Layer 8 of a small transformer language model trained on English Wikipedia (12 layers, counted from 0, width 128).
A neuron's activation on a vector x is SiLU(gate . x) times (in . x), where the dot is the dot product.
The model reads these tokens: "ed" " from" " " "1" "6" "1"

The vector x that enters this layer's MLP at each token. A number n stands for (n - 128) times 0.045.
0 "ed": 155, 105, 127, 125, 127, 145, 122, 123, 161, 79, 139, 119, 79, 125, 142, 96, 123, 148, 118, 122, 98, 130, 143, 112, 158, 136, 116, 113, 135, 108, 108, 110, 165, 126, 140, 99, 143, 122, 116, 134, 244, 127, 138, 127, 154, 154, 149, 119, 104, 115, 122, 135, 151, 130, 100, 132, 125, 122, 146, 124, 136, 144, 137, 126, 151, 118, 122, 130, 122, 155, 115, 96, 161, 131, 127, 117, 133, 126, 142, 138, 155, 113, 125, 115, 114, 119, 198, 142, 102, 153, 148, 115, 96, 101, 123, 140, 149, 156, 165, 116, 95, 111, 135, 147, 124, 126, 101, 122, 91, 142, 138, 128, 97, 113, 126, 120, 136, 90, 124, 152, 151, 120, 126, 155, 85, 115, 105, 123
1 " from": 163, 110, 134, 119, 129, 143, 126, 117, 168, 93, 132, 121, 91, 130, 131, 86, 128, 136, 112, 125, 96, 135, 135, 113, 160, 129, 128, 117, 131, 112, 89, 115, 166, 122, 147, 101, 137, 118, 113, 131, 250, 131, 138, 125, 158, 159, 148, 130, 106, 120, 125, 141, 156, 127, 90, 139, 123, 128, 140, 127, 129, 147, 135, 130, 160, 114, 113, 128, 119, 151, 113, 102, 164, 132, 129, 117, 136, 124, 137, 141, 149, 111, 119, 112, 115, 129, 189, 143, 104, 144, 146, 114, 98, 99, 126, 144, 146, 157, 162, 130, 95, 108, 128, 146, 124, 121, 107, 115, 90, 147, 134, 125, 102, 109, 120, 121, 134, 92, 126, 150, 153, 128, 123, 154, 90, 121, 104, 116
2 " ": 165, 111, 132, 110, 121, 149, 142, 116, 149, 108, 137, 131, 97, 129, 121, 95, 127, 119, 105, 142, 109, 135, 156, 115, 153, 136, 121, 109, 124, 131, 89, 115, 151, 104, 150, 119, 126, 136, 118, 123, 230, 137, 115, 108, 130, 158, 141, 150, 108, 133, 136, 143, 159, 137, 78, 159, 141, 165, 134, 134, 117, 133, 117, 128, 123, 105, 131, 129, 119, 158, 109, 119, 186, 118, 143, 127, 119, 108, 131, 139, 139, 117, 129, 92, 123, 143, 162, 160, 114, 140, 156, 121, 125, 76, 138, 130, 133, 150, 154, 112, 96, 115, 129, 148, 123, 121, 126, 95, 87, 154, 117, 105, 105, 95, 140, 118, 151, 100, 139, 164, 161, 117, 128, 136, 109, 133, 80, 99
3 "1": 181, 114, 110, 127, 116, 118, 162, 133, 111, 108, 133, 129, 101, 137, 120, 117, 134, 98, 134, 128, 132, 152, 134, 107, 142, 135, 105, 122, 111, 132, 85, 102, 156, 103, 163, 110, 139, 153, 110, 129, 199, 139, 135, 112, 110, 154, 147, 138, 111, 133, 111, 142, 159, 142, 88, 156, 144, 171, 147, 127, 121, 139, 124, 113, 111, 102, 132, 131, 120, 144, 108, 124, 191, 102, 146, 113, 148, 112, 117, 138, 127, 121, 157, 115, 135, 133, 168, 147, 111, 144, 157, 123, 145, 82, 115, 137, 152, 153, 142, 112, 109, 141, 110, 154, 117, 118, 137, 94, 92, 138, 106, 91, 112, 94, 137, 101, 143, 114, 136, 162, 160, 129, 115, 141, 122, 135, 63, 104
4 "6": 190, 132, 130, 117, 120, 120, 155, 120, 117, 99, 144, 124, 132, 132, 107, 120, 149, 107, 119, 141, 117, 158, 140, 123, 152, 127, 102, 127, 125, 137, 102, 103, 160, 96, 158, 120, 134, 136, 93, 122, 182, 151, 131, 114, 117, 147, 141, 127, 119, 138, 108, 134, 158, 126, 86, 144, 117, 165, 141, 125, 127, 122, 112, 117, 103, 109, 146, 141, 130, 123, 112, 119, 176, 116, 144, 126, 151, 112, 87, 156, 126, 133, 156, 109, 138, 142, 207, 144, 111, 125, 132, 112, 145, 89, 158, 137, 158, 158, 153, 115, 114, 118, 114, 149, 107, 119, 153, 88, 105, 153, 129, 102, 125, 92, 116, 106, 128, 108, 128, 155, 177, 105, 112, 111, 109, 134, 82, 90
5 "1": 184, 134, 118, 107, 126, 137, 156, 121, 98, 66, 138, 129, 111, 140, 109, 127, 161, 103, 124, 131, 125, 163, 169, 117, 143, 114, 98, 116, 132, 141, 106, 119, 144, 112, 175, 111, 124, 141, 110, 121, 161, 134, 153, 92, 112, 154, 144, 140, 126, 155, 113, 123, 143, 111, 80, 164, 153, 175, 146, 141, 108, 131, 106, 130, 120, 100, 161, 133, 123, 148, 125, 117, 163, 137, 152, 153, 143, 112, 98, 141, 116, 132, 149, 119, 132, 131, 192, 143, 93, 110, 141, 116, 115, 85, 127, 152, 141, 149, 168, 96, 124, 139, 126, 148, 106, 132, 130, 106, 115, 134, 105, 94, 118, 97, 121, 101, 128, 109, 129, 151, 147, 113, 127, 121, 111, 127, 96, 93

Each question shows the input weights of one neuron of the MLP. A number n stands for (n - 128) times 0.01.

n293 gate: 174, 115, 97, 104, 148, 83, 143, 181, 135, 150, 150, 139, 85, 107, 182, 135, 103, 164, 120, 142, 89, 179, 103, 116, 144, 151, 117, 157, 113, 143, 122, 94, 113, 97, 122, 130, 129, 103, 152, 85, 105, 155, 148, 130, 116, 121, 143, 131, 148, 136, 122, 158, 163, 96, 144, 165, 111, 122, 140, 162, 138, 181, 153, 76, 88, 111, 144, 78, 116, 125, 166, 123, 113, 145, 128, 116, 67, 140, 120, 132, 121, 138, 108, 140, 67, 128, 133, 134, 132, 129, 116, 144, 111, 155, 90, 136, 156, 175, 83, 150, 85, 168, 101, 93, 145, 147, 128, 121, 108, 85, 142, 99, 101, 151, 146, 86, 139, 180, 96, 118, 159, 83, 126, 160, 160, 126, 166, 137
n293 in: 88, 149, 95, 187, 74, 156, 129, 178, 104, 120, 97, 186, 141, 107, 124, 128, 99, 133, 143, 146, 109, 165, 102, 182, 161, 134, 111, 172, 130, 145, 100, 144, 102, 86, 123, 145, 110, 125, 166, 93, 131, 154, 130, 89, 121, 152, 95, 125, 146, 113, 97, 167, 130, 123, 83, 113, 84, 115, 92, 94, 121, 126, 122, 153, 167, 130, 120, 120, 130, 118, 144, 78, 125, 93, 148, 129, 114, 85, 149, 82, 122, 144, 93, 139, 155, 111, 117, 149, 143, 163, 173, 151, 121, 80, 138, 140, 161, 184, 99, 129, 163, 116, 94, 176, 146, 149, 157, 133, 126, 73, 99, 162, 119, 142, 108, 120, 92, 139, 106, 119, 175, 124, 135, 145, 131, 107, 135, 154
On which two tokens does it fire most, strongest first? 3 "1", 5 "1"

n59 gate: 124, 131, 118, 99, 156, 133, 108, 145, 122, 112, 97, 155, 81, 134, 136, 130, 111, 168, 151, 112, 88, 109, 99, 127, 90, 113, 111, 132, 100, 99, 139, 118, 137, 139, 110, 119, 116, 149, 108, 126, 159, 150, 125, 130, 105, 151, 83, 159, 126, 150, 89, 111, 127, 205, 166, 132, 125, 137, 56, 106, 124, 150, 137, 147, 121, 116, 114, 141, 67, 141, 70, 122, 127, 170, 151, 107, 196, 102, 109, 152, 142, 148, 130, 94, 107, 140, 120, 164, 147, 150, 64, 149, 117, 161, 103, 126, 141, 154, 133, 133, 126, 145, 157, 162, 153, 140, 121, 108, 101, 98, 93, 110, 200, 153, 129, 157, 108, 140, 92, 93, 128, 133, 142, 130, 115, 135, 171, 182
n59 in: 131, 113, 122, 109, 164, 114, 121, 156, 163, 120, 122, 189, 149, 122, 116, 167, 138, 100, 107, 132, 125, 135, 122, 130, 119, 136, 98, 143, 75, 108, 188, 149, 162, 140, 114, 130, 150, 115, 130, 168, 143, 159, 114, 76, 133, 138, 152, 136, 142, 127, 139, 111, 139, 144, 170, 139, 145, 129, 184, 147, 132, 85, 171, 136, 120, 148, 130, 209, 140, 114, 91, 84, 162, 125, 164, 167, 97, 123, 133, 147, 122, 109, 146, 113, 153, 82, 95, 144, 147, 95, 85, 125, 121, 72, 127, 106, 123, 159, 132, 119, 83, 131, 125, 149, 151, 109, 151, 67, 112, 94, 148, 111, 158, 97, 111, 137, 59, 145, 121, 103, 80, 98, 81, 151, 111, 71, 102, 165
On which token does it fire most? 0 "ed"

n113 gate: 101, 109, 118, 125, 127, 117, 145, 108, 124, 110, 125, 143, 133, 128, 122, 123, 115, 111, 123, 117, 133, 129, 101, 74, 129, 146, 165, 124, 138, 147, 145, 110, 169, 108, 141, 104, 117, 118, 107, 135, 107, 145, 163, 150, 170, 136, 119, 133, 135, 138, 171, 119, 120, 149, 131, 117, 104, 120, 88, 130, 117, 97, 125, 133, 107, 154, 146, 101, 118, 157, 147, 104, 134, 123, 119, 123, 128, 98, 130, 136, 99, 87, 138, 171, 161, 167, 138, 151, 173, 147, 139, 115, 89, 120, 135, 104, 125, 137, 134, 154, 146, 125, 127, 103, 155, 101, 142, 122, 175, 162, 119, 128, 143, 144, 58, 122, 180, 122, 123, 155, 74, 118, 125, 121, 118, 116, 162, 111
n113 in: 138, 79, 136, 105, 173, 128, 120, 64, 128, 100, 116, 153, 74, 101, 122, 80, 154, 107, 112, 144, 187, 89, 117, 151, 78, 119, 157, 130, 126, 128, 144, 136, 135, 106, 146, 148, 133, 135, 105, 124, 180, 140, 180, 106, 127, 120, 158, 92, 147, 118, 154, 126, 81, 144, 126, 130, 149, 100, 148, 162, 130, 147, 108, 159, 184, 155, 128, 65, 125, 149, 134, 136, 132, 81, 78, 142, 130, 175, 158, 139, 131, 145, 82, 161, 117, 130, 149, 122, 174, 148, 149, 107, 132, 190, 115, 121, 141, 162, 134, 105, 129, 136, 121, 104, 127, 129, 111, 100, 103, 126, 103, 145, 118, 108, 101, 143, 149, 116, 91, 114, 105, 68, 169, 120, 118, 131, 141, 123
On which token does it fire most? 4 "6"

n191 gate: 133, 135, 188, 163, 132, 98, 96, 145, 112, 104, 141, 155, 48, 157, 154, 117, 118, 114, 116, 156, 91, 145, 137, 142, 78, 172, 115, 78, 134, 161, 100, 161, 171, 150, 123, 151, 147, 130, 170, 131, 96, 126, 107, 160, 144, 95, 94, 146, 133, 106, 141, 99, 128, 82, 103, 128, 142, 154, 121, 134, 120, 145, 161, 138, 116, 132, 102, 176, 153, 119, 147, 109, 159, 123, 89, 145, 150, 96, 126, 126, 145, 124, 172, 124, 118, 105, 112, 141, 106, 113, 93, 126, 139, 139, 118, 111, 96, 141, 123, 100, 92, 121, 126, 195, 104, 157, 144, 74, 94, 130, 102, 165, 98, 156, 109, 137, 79, 120, 159, 108, 109, 162, 103, 150, 105, 113, 162, 161
n191 in: 112, 157, 134, 126, 106, 210, 120, 158, 147, 58, 192, 110, 124, 124, 110, 115, 113, 149, 177, 149, 116, 74, 89, 175, 171, 156, 136, 136, 108, 152, 160, 81, 146, 111, 121, 140, 133, 86, 157, 157, 126, 134, 116, 95, 123, 122, 179, 103, 97, 75, 96, 164, 80, 132, 129, 142, 179, 159, 95, 122, 125, 142, 109, 109, 122, 102, 131, 96, 105, 150, 158, 105, 84, 110, 116, 193, 115, 96, 150, 109, 146, 142, 164, 118, 157, 149, 127, 131, 143, 80, 145, 204, 90, 125, 102, 175, 66, 137, 113, 147, 170, 151, 104, 137, 116, 143, 106, 131, 116, 124, 122, 134, 85, 161, 113, 123, 162, 77, 168, 111, 82, 168, 114, 141, 89, 164, 133, 128
On which two tokens does it fire most, strongest first? 0 "ed", 4 "6"

n86 gate: 136, 115, 127, 82, 138, 125, 138, 113, 124, 170, 125, 164, 157, 161, 133, 127, 153, 151, 54, 143, 122, 169, 72, 136, 126, 96, 145, 61, 119, 140, 89, 116, 152, 127, 175, 151, 113, 87, 189, 113, 167, 134, 97, 148, 124, 111, 146, 136, 133, 170, 166, 154, 127, 184, 111, 111, 125, 112, 115, 158, 136, 96, 172, 85, 154, 85, 161, 103, 91, 109, 131, 141, 130, 148, 137, 118, 140, 123, 175, 74, 133, 126, 175, 117, 126, 129, 90, 108, 120, 113, 90, 117, 55, 164, 119, 117, 115, 158, 129, 133, 120, 102, 88, 169, 100, 147, 125, 101, 119, 143, 147, 148, 146, 96, 119, 136, 140, 132, 106, 100, 132, 166, 124, 160, 91, 104, 121, 172
n86 in: 75, 165, 128, 136, 147, 165, 170, 107, 159, 133, 148, 93, 143, 112, 139, 103, 115, 58, 206, 132, 192, 102, 163, 104, 81, 163, 193, 108, 144, 151, 96, 74, 118, 128, 140, 145, 114, 125, 81, 112, 72, 115, 138, 146, 146, 175, 137, 100, 111, 79, 159, 121, 135, 163, 107, 119, 158, 104, 173, 91, 95, 181, 156, 126, 165, 107, 151, 180, 200, 137, 138, 91, 181, 128, 108, 71, 156, 145, 104, 132, 122, 121, 98, 108, 128, 119, 165, 137, 112, 140, 98, 132, 109, 107, 136, 125, 140, 119, 142, 74, 88, 85, 109, 135, 110, 68, 150, 131, 141, 173, 134, 127, 138, 160, 120, 171, 132, 129, 107, 150, 77, 123, 170, 90, 112, 80, 106, 147
On which token does it fire most? 1 " from"

n56 gate: 137, 130, 115, 126, 141, 163, 121, 168, 157, 86, 103, 136, 90, 124, 99, 59, 74, 156, 104, 143, 142, 113, 141, 141, 119, 146, 97, 139, 126, 130, 103, 167, 132, 116, 136, 133, 125, 146, 114, 78, 97, 97, 163, 119, 100, 103, 100, 101, 132, 139, 145, 157, 163, 126, 177, 139, 126, 124, 184, 127, 140, 90, 127, 133, 176, 134, 122, 160, 134, 155, 138, 148, 98, 129, 147, 122, 103, 147, 116, 102, 148, 122, 148, 148, 166, 91, 149, 152, 168, 118, 90, 95, 128, 132, 182, 120, 133, 147, 111, 87, 159, 139, 180, 102, 150, 130, 86, 152, 145, 155, 169, 158, 118, 119, 124, 148, 102, 122, 91, 103, 125, 132, 121, 101, 125, 111, 105, 91
n56 in: 178, 129, 100, 139, 154, 176, 81, 78, 172, 158, 86, 85, 167, 168, 134, 74, 149, 124, 121, 153, 141, 120, 129, 135, 156, 154, 147, 101, 136, 143, 91, 124, 138, 74, 135, 186, 116, 148, 166, 117, 86, 114, 169, 120, 139, 67, 163, 123, 103, 154, 145, 138, 119, 110, 133, 133, 97, 117, 72, 145, 172, 90, 109, 175, 145, 141, 128, 82, 115, 137, 169, 112, 134, 163, 99, 143, 168, 141, 116, 83, 99, 106, 146, 150, 124, 114, 112, 104, 137, 164, 141, 69, 125, 168, 110, 93, 143, 130, 110, 156, 131, 105, 132, 128, 124, 133, 146, 102, 111, 164, 99, 138, 36, 123, 156, 125, 135, 131, 127, 142, 160, 197, 121, 132, 104, 100, 133, 105
On which two tokens does it fire most, strongest first? 5 "1", 4 "6"

n107 gate: 148, 117, 121, 161, 104, 134, 112, 134, 120, 132, 124, 130, 149, 83, 125, 122, 129, 127, 172, 135, 121, 113, 134, 126, 136, 83, 120, 211, 117, 133, 160, 120, 106, 111, 134, 126, 133, 134, 114, 98, 160, 161, 126, 159, 89, 128, 166, 81, 172, 120, 138, 117, 156, 128, 118, 130, 86, 91, 141, 94, 114, 184, 104, 104, 136, 110, 130, 108, 99, 171, 143, 106, 82, 79, 116, 100, 119, 169, 144, 123, 120, 103, 144, 119, 105, 137, 77, 97, 107, 157, 121, 111, 115, 191, 130, 116, 119, 174, 161, 118, 161, 146, 93, 130, 113, 144, 184, 129, 203, 94, 136, 135, 145, 115, 130, 145, 115, 144, 151, 106, 120, 146, 147, 206, 110, 97, 136, 98
n107 in: 132, 118, 116, 164, 102, 111, 131, 101, 38, 118, 157, 151, 102, 106, 151, 123, 129, 90, 145, 125, 138, 105, 133, 149, 173, 133, 151, 80, 94, 169, 124, 148, 132, 75, 138, 66, 144, 144, 124, 190, 135, 122, 116, 139, 148, 123, 153, 99, 140, 124, 118, 124, 138, 100, 134, 118, 157, 111, 160, 132, 93, 104, 187, 139, 75, 122, 147, 124, 106, 61, 135, 132, 131, 150, 175, 147, 144, 86, 109, 168, 160, 101, 84, 112, 79, 161, 101, 106, 147, 171, 143, 139, 127, 91, 128, 129, 119, 102, 166, 126, 116, 165, 115, 124, 162, 137, 133, 175, 173, 144, 88, 189, 155, 195, 114, 109, 150, 145, 145, 94, 131, 161, 154, 76, 132, 56, 111, 88
On which two tokens does it fire most, strongest first? 1 " from", 0 "ed"

n72 gate: 104, 125, 171, 113, 113, 118, 101, 126, 129, 87, 140, 105, 115, 122, 124, 142, 122, 101, 176, 154, 131, 105, 130, 179, 163, 120, 93, 116, 164, 89, 173, 178, 143, 121, 130, 122, 113, 82, 115, 119, 129, 151, 60, 138, 138, 153, 124, 100, 134, 107, 90, 168, 94, 180, 148, 114, 131, 109, 164, 136, 113, 111, 164, 129, 102, 104, 152, 139, 98, 83, 106, 115, 118, 106, 153, 117, 168, 126, 146, 84, 182, 136, 123, 167, 128, 127, 181, 159, 163, 109, 122, 174, 148, 103, 116, 109, 93, 169, 152, 116, 144, 130, 105, 136, 163, 110, 156, 160, 123, 111, 123, 84, 136, 131, 155, 147, 130, 87, 112, 93, 85, 123, 138, 94, 130, 152, 151, 150
n72 in: 128, 128, 132, 131, 100, 120, 106, 166, 165, 139, 171, 105, 143, 147, 127, 130, 173, 192, 122, 148, 120, 98, 126, 118, 170, 133, 161, 109, 183, 143, 98, 125, 107, 92, 130, 144, 182, 98, 67, 173, 86, 164, 137, 109, 127, 190, 118, 103, 95, 99, 92, 148, 164, 140, 151, 114, 121, 107, 149, 104, 154, 135, 141, 103, 127, 95, 152, 94, 162, 110, 135, 121, 115, 148, 172, 206, 90, 110, 121, 158, 137, 62, 84, 101, 123, 142, 111, 89, 157, 123, 92, 119, 165, 103, 109, 92, 136, 133, 131, 142, 66, 90, 111, 136, 112, 130, 140, 55, 144, 110, 157, 136, 112, 115, 141, 151, 187, 164, 129, 113, 167, 141, 106, 129, 124, 142, 90, 148
On which two tokens does it fire most, strongest first? 5 "1", 0 "ed"

n1 gate: 124, 182, 123, 138, 151, 110, 121, 134, 117, 160, 129, 132, 119, 148, 96, 102, 152, 125, 133, 147, 97, 140, 132, 145, 139, 134, 152, 135, 96, 119, 87, 175, 146, 133, 103, 121, 193, 147, 151, 127, 146, 141, 119, 119, 147, 156, 131, 125, 98, 111, 135, 81, 108, 123, 162, 150, 117, 132, 144, 140, 97, 148, 101, 106, 138, 49, 145, 150, 129, 111, 126, 138, 113, 121, 137, 130, 138, 122, 88, 133, 114, 136, 162, 166, 70, 164, 123, 140, 176, 169, 93, 135, 131, 123, 124, 160, 102, 144, 118, 164, 80, 148, 185, 133, 105, 82, 125, 102, 137, 109, 143, 150, 72, 73, 135, 152, 104, 107, 109, 114, 114, 165, 94, 134, 92, 127, 150, 113
n1 in: 109, 55, 126, 136, 149, 79, 138, 145, 145, 121, 98, 109, 104, 99, 152, 126, 140, 87, 172, 209, 128, 120, 95, 125, 100, 104, 126, 126, 101, 119, 140, 114, 132, 146, 105, 148, 80, 133, 103, 135, 178, 133, 152, 173, 123, 148, 162, 85, 139, 170, 143, 205, 185, 153, 162, 140, 133, 108, 125, 163, 129, 115, 108, 101, 130, 138, 164, 141, 110, 119, 79, 116, 130, 163, 144, 96, 89, 105, 136, 152, 105, 124, 110, 189, 140, 120, 136, 148, 130, 132, 94, 153, 117, 151, 111, 106, 133, 151, 127, 126, 162, 97, 156, 70, 171, 138, 80, 126, 159, 132, 121, 118, 100, 152, 103, 139, 143, 113, 81, 102, 100, 113, 152, 139, 146, 86, 126, 123
On which two tokens does it fire most, strongest first? 1 " from", 0 "ed"